Layer 17 of a small transformer language model trained on English Wikipedia (20 layers, counted from 0, width 128).
A neuron adds its activation times its output weights to the MLP's output. To switch it off is to set its activation to zero at one token and run the rest of the model.

Output weights of the MLP neurons that the questions are about. A number n stands for (n - 500) times 0.00073.
n15: 344 482 332 214 637 405 731 463 530 448 566 456 552 631 525 427 539 554 559 505 531 388 554 576 548 393 406 620 630 609 487 439 486 597 557 456 588 618 537 353 525 394 609 494 524 347 588 531 391 589 518 439 427 461 558 402 547 574 475 505 360 539 602 508 621 541 514 626 424 492 484 377 271 401 578 462 581 492 555 548 365 397 380 522 466 396 390 352 424 602 366 518 527 474 657 587 444 525 425 401 569 452 580 484 574 458 665 597 509 564 457 463 441 503 444 476 524 463 505 450 681 430 536 533 845 492 459 416
n22: 539 383 305 503 487 532 464 437 556 478 697 518 304 565 468 600 473 419 631 677 451 598 444 503 493 594 307 679 580 500 546 492 579 559 482 610 489 557 515 495 420 459 354 503 546 513 448 497 529 472 467 457 279 519 527 476 611 527 492 386 739 486 497 542 430 429 421 508 475 313 531 620 436 404 492 524 362 428 492 478 577 316 496 462 492 674 578 607 691 459 387 485 495 490 568 609 495 435 558 546 422 559 414 462 622 555 490 364 475 672 624 530 411 413 457 456 511 711 479 424 516 543 300 608 423 492 534 542
n239: 355 475 458 695 321 503 632 454 566 421 509 425 590 479 443 494 515 538 483 597 543 383 601 393 387 503 678 597 544 668 690 564 627 535 311 446 554 877 439 436 407 334 273 460 682 479 586 410 374 312 468 706 423 571 433 521 479 476 562 503 440 495 583 447 308 425 390 446 380 555 419 536 601 560 500 506 422 671 576 428 705 384 322 559 666 515 547 775 559 376 409 531 420 503 718 620 443 432 424 477 466 520 438 471 627 441 514 413 335 488 578 503 470 545 306 553 461 423 506 580 488 443 592 469 536 611 518 461
n405: 573 516 672 539 533 375 596 559 572 568 564 400 469 446 488 442 527 458 399 412 396 660 427 614 415 401 539 472 527 552 522 503 580 430 338 583 439 68 469 540 382 373 468 497 547 471 455 458 414 595 439 448 556 494 436 457 444 598 497 384 836 505 600 573 26 598 534 579 393 244 522 455 694 546 588 555 481 625 606 278 433 362 509 358 552 491 395 503 618 519 440 591 537 596 391 628 517 604 567 593 474 592 537 475 443 579 421 593 543 526 471 446 523 549 624 565 523 628 497 374 508 478 450 391 625 598 718 451
n468: 377 651 596 593 457 497 497 474 497 540 527 585 606 505 545 352 460 601 605 389 511 633 416 451 518 517 487 546 497 437 530 599 600 558 335 467 464 444 403 428 453 469 389 629 634 497 489 623 517 503 564 542 728 330 592 494 584 567 278 603 503 395 576 505 414 597 431 660 523 615 615 487 421 455 534 531 495 388 331 544 543 470 580 458 360 570 565 402 497 442 424 516 612 400 605 554 576 565 452 381 486 484 394 574 453 436 497 700 570 534 404 529 409 497 545 282 602 509 166 418 532 348 283 508 620 610 503 439
n471: 500 452 497 615 579 511 538 456 562 515 533 535 581 489 412 414 454 494 385 449 509 486 533 355 443 363 646 323 599 623 571 509 657 601 491 464 415 579 547 372 446 523 532 398 495 531 478 526 430 587 595 446 610 500 466 492 483 274 390 635 313 418 611 668 898 596 472 355 442 364 495 453 536 440 616 636 459 663 634 563 404 458 577 561 408 511 422 464 616 478 513 307 336 653 427 430 514 633 529 462 394 557 566 398 540 284 473 531 446 363 374 453 548 545 364 561 677 515 398 506 497 623 411 428 704 648 422 576

Each question names a token from some text and the token that comes next. It shows the activations a of the neurons there, in the order above. A number n stands for (n - 500) times 0.0086.

Then comes g, the gradient of the next token's log-probability with respect to the MLP's output, scaled to length 1. A neuron's effect is roughly proportional to its activation times (output weights . g). A number n stands for (n - 500) times 0.00077.

",", then " and"
a: 480 617 580 482 486 500
g: 462 402 334 331 429 585 555 501 437 538 396 442 552 471 582 492 402 686 745 411 492 642 347 560 491 402 314 509 670 429 620 472 592 469 683 400 637 577 589 650 411 488 408 427 695 443 707 439 578 325 544 449 542 588 655 528 539 750 402 560 711 286 720 525 288 534 384 549 690 431 380 595 573 345 679 575 419 371 355 575 481 682 539 624 467 562 475 623 485 404 489 539 339 376 454 386 532 404 599 465 597 450 722 467 528 513 388 431 521 303 298 238 375 716 266 536 458 397 492 380 562 445 578 607 455 515 585 490
Switching off which neuron hurts the next token most? n22

").", then " He"
a: 485 508 744 483 493 770
g: 354 406 470 483 434 548 419 588 563 644 533 563 426 423 458 518 515 605 276 537 555 403 470 547 529 430 312 507 433 268 461 464 713 627 402 574 389 416 535 626 532 520 542 589 438 690 646 527 401 499 593 485 511 434 510 554 589 457 264 435 531 581 641 721 532 650 544 206 247 522 560 626 680 373 452 569 555 554 270 687 362 744 385 540 666 461 439 430 367 387 456 595 503 520 298 819 271 357 634 419 422 647 546 385 495 601 594 557 542 523 544 366 485 391 576 597 523 577 619 294 435 574 448 665 566 527 234 475
Switching off which neuron hurts the next token most? n471

",", then " California"
a: 679 489 493 491 494 500
g: 497 587 428 494 622 250 451 351 509 566 592 478 548 560 355 546 520 593 474 567 495 339 533 379 787 691 509 636 444 450 463 505 484 693 537 565 390 449 641 495 437 424 418 468 468 436 626 380 370 604 534 517 581 555 553 372 565 289 472 518 494 371 488 673 548 319 396 774 439 650 313 527 443 479 475 547 471 436 564 571 494 572 540 224 482 343 457 509 370 715 604 588 556 517 469 559 347 648 640 417 369 590 384 373 505 563 598 763 361 324 413 692 523 631 496 484 454 636 660 570 396 360 524 434 467 265 831 243
Switching off which neuron hurts the next token most? n15

" be", then " vis"
a: 493 481 496 664 500 484
g: 378 501 278 407 537 560 423 277 491 400 637 603 342 340 335 407 529 446 533 402 330 474 329 198 650 364 559 573 748 509 490 427 616 534 581 289 524 406 412 398 440 682 624 512 384 414 432 590 380 579 681 688 592 474 596 390 362 421 565 455 615 423 511 464 327 555 583 590 613 313 458 465 627 523 467 442 755 279 600 520 512 563 547 416 592 506 420 290 629 391 379 432 355 577 487 458 681 493 559 429 566 563 726 683 478 487 555 629 395 556 587 718 395 491 458 664 567 604 691 671 552 424 553 592 638 396 576 438
Switching off which neuron hurts the next token most? n405

" ", then "{"
a: 500 672 500 500 483 973
g: 559 426 690 387 591 287 796 516 478 435 659 723 628 626 615 353 483 381 790 444 486 336 410 443 468 379 543 354 498 535 593 552 366 454 526 439 643 535 501 778 703 601 513 262 493 422 426 639 505 578 521 347 557 425 488 639 589 456 481 410 418 368 543 680 490 338 450 313 513 615 647 441 338 488 619 469 130 544 399 257 548 469 510 464 403 517 270 531 521 586 569 376 366 617 529 571 563 521 459 504 333 609 759 471 672 522 374 567 484 497 513 535 466 450 536 464 508 370 553 552 656 612 505 493 566 356 417 449
Switching off which neuron hurts the next token most? n471

"ith", then " died"
a: 482 513 491 657 493 480
g: 422 475 544 371 315 534 292 368 579 730 436 453 542 304 320 434 428 486 324 440 719 551 903 621 597 709 554 396 456 584 659 506 627 397 667 412 334 386 331 505 539 462 463 465 399 638 500 333 586 669 473 485 544 597 496 578 607 608 433 468 525 404 551 444 432 496 473 628 647 535 721 526 718 486 544 487 349 352 430 393 486 527 418 555 422 566 405 471 533 434 559 425 586 710 505 482 529 427 231 249 444 675 484 730 500 549 466 471 391 427 525 506 418 434 496 735 488 394 449 321 466 528 406 567 512 683 507 716
Switching off which neuron hurts the next token most? n405

"\n", then "\n"
a: 486 587 763 484 490 713
g: 467 596 563 437 493 550 573 563 703 485 468 434 451 387 415 521 429 600 423 494 421 440 558 593 683 630 587 291 374 614 445 410 541 583 478 351 579 542 543 756 485 425 357 362 605 442 487 659 388 529 592 485 809 699 593 513 605 604 379 743 373 606 527 440 233 552 445 507 592 466 304 681 447 541 460 457 381 412 616 264 482 240 314 676 558 580 404 244 487 500 253 637 634 561 686 506 608 278 467 597 371 490 488 523 585 558 411 408 576 444 495 336 553 528 368 530 479 519 644 509 451 498 556 667 396 416 647 308
Switching off which neuron hurts the next token most? n239

" winter", then " of"
a: 500 542 481 697 489 488
g: 534 606 353 544 468 453 380 643 545 473 488 539 533 423 969 533 503 237 602 538 604 95 577 536 499 489 718 422 604 471 586 526 487 492 418 453 543 489 512 486 617 515 460 382 618 457 335 484 598 597 527 349 631 499 336 555 440 137 606 393 586 330 457 456 633 506 701 487 576 541 428 574 555 410 365 467 711 527 361 556 613 637 459 462 648 434 404 497 638 498 395 442 443 539 576 379 606 369 501 459 542 498 476 525 226 546 501 494 636 548 411 529 729 535 570 541 294 332 385 499 685 430 344 575 415 486 595 522
Which neuron, switched off, raises the next token's probability most? n405

"'", then "z"
a: 650 495 492 482 489 498
g: 521 287 574 564 314 626 457 578 445 576 505 266 546 517 571 663 384 519 568 428 520 856 565 686 440 533 463 546 427 415 432 502 342 364 457 453 475 591 376 426 570 677 541 516 536 642 387 533 760 481 507 316 310 337 618 615 399 386 310 442 608 493 519 631 463 633 872 544 508 497 737 579 539 480 502 411 377 689 496 434 453 510 628 391 386 503 456 272 589 459 791 585 524 461 485 558 414 526 392 444 665 579 691 544 472 432 533 231 623 483 641 551 364 308 373 426 512 502 439 428 420 484 560 433 453 466 521 364
Which neuron, switched off, raises the next token's probability most? n15

" moving", then " on"
a: 499 635 500 482 487 498
g: 437 374 418 521 458 718 482 604 204 539 499 429 539 740 526 324 589 383 497 437 678 485 431 343 686 232 458 552 540 566 642 192 321 501 339 307 382 476 563 523 709 522 507 343 662 508 575 533 511 537 524 497 478 581 486 576 275 628 580 513 454 583 580 389 442 425 550 467 545 332 753 412 501 720 529 743 654 450 491 530 378 595 515 414 474 602 751 476 575 484 641 534 458 594 528 523 440 355 382 555 312 622 277 698 420 401 373 556 499 396 570 449 437 664 612 510 531 445 574 614 402 563 533 455 586 366 491 341
Which neuron, switched off, raises the next token's probability most? n22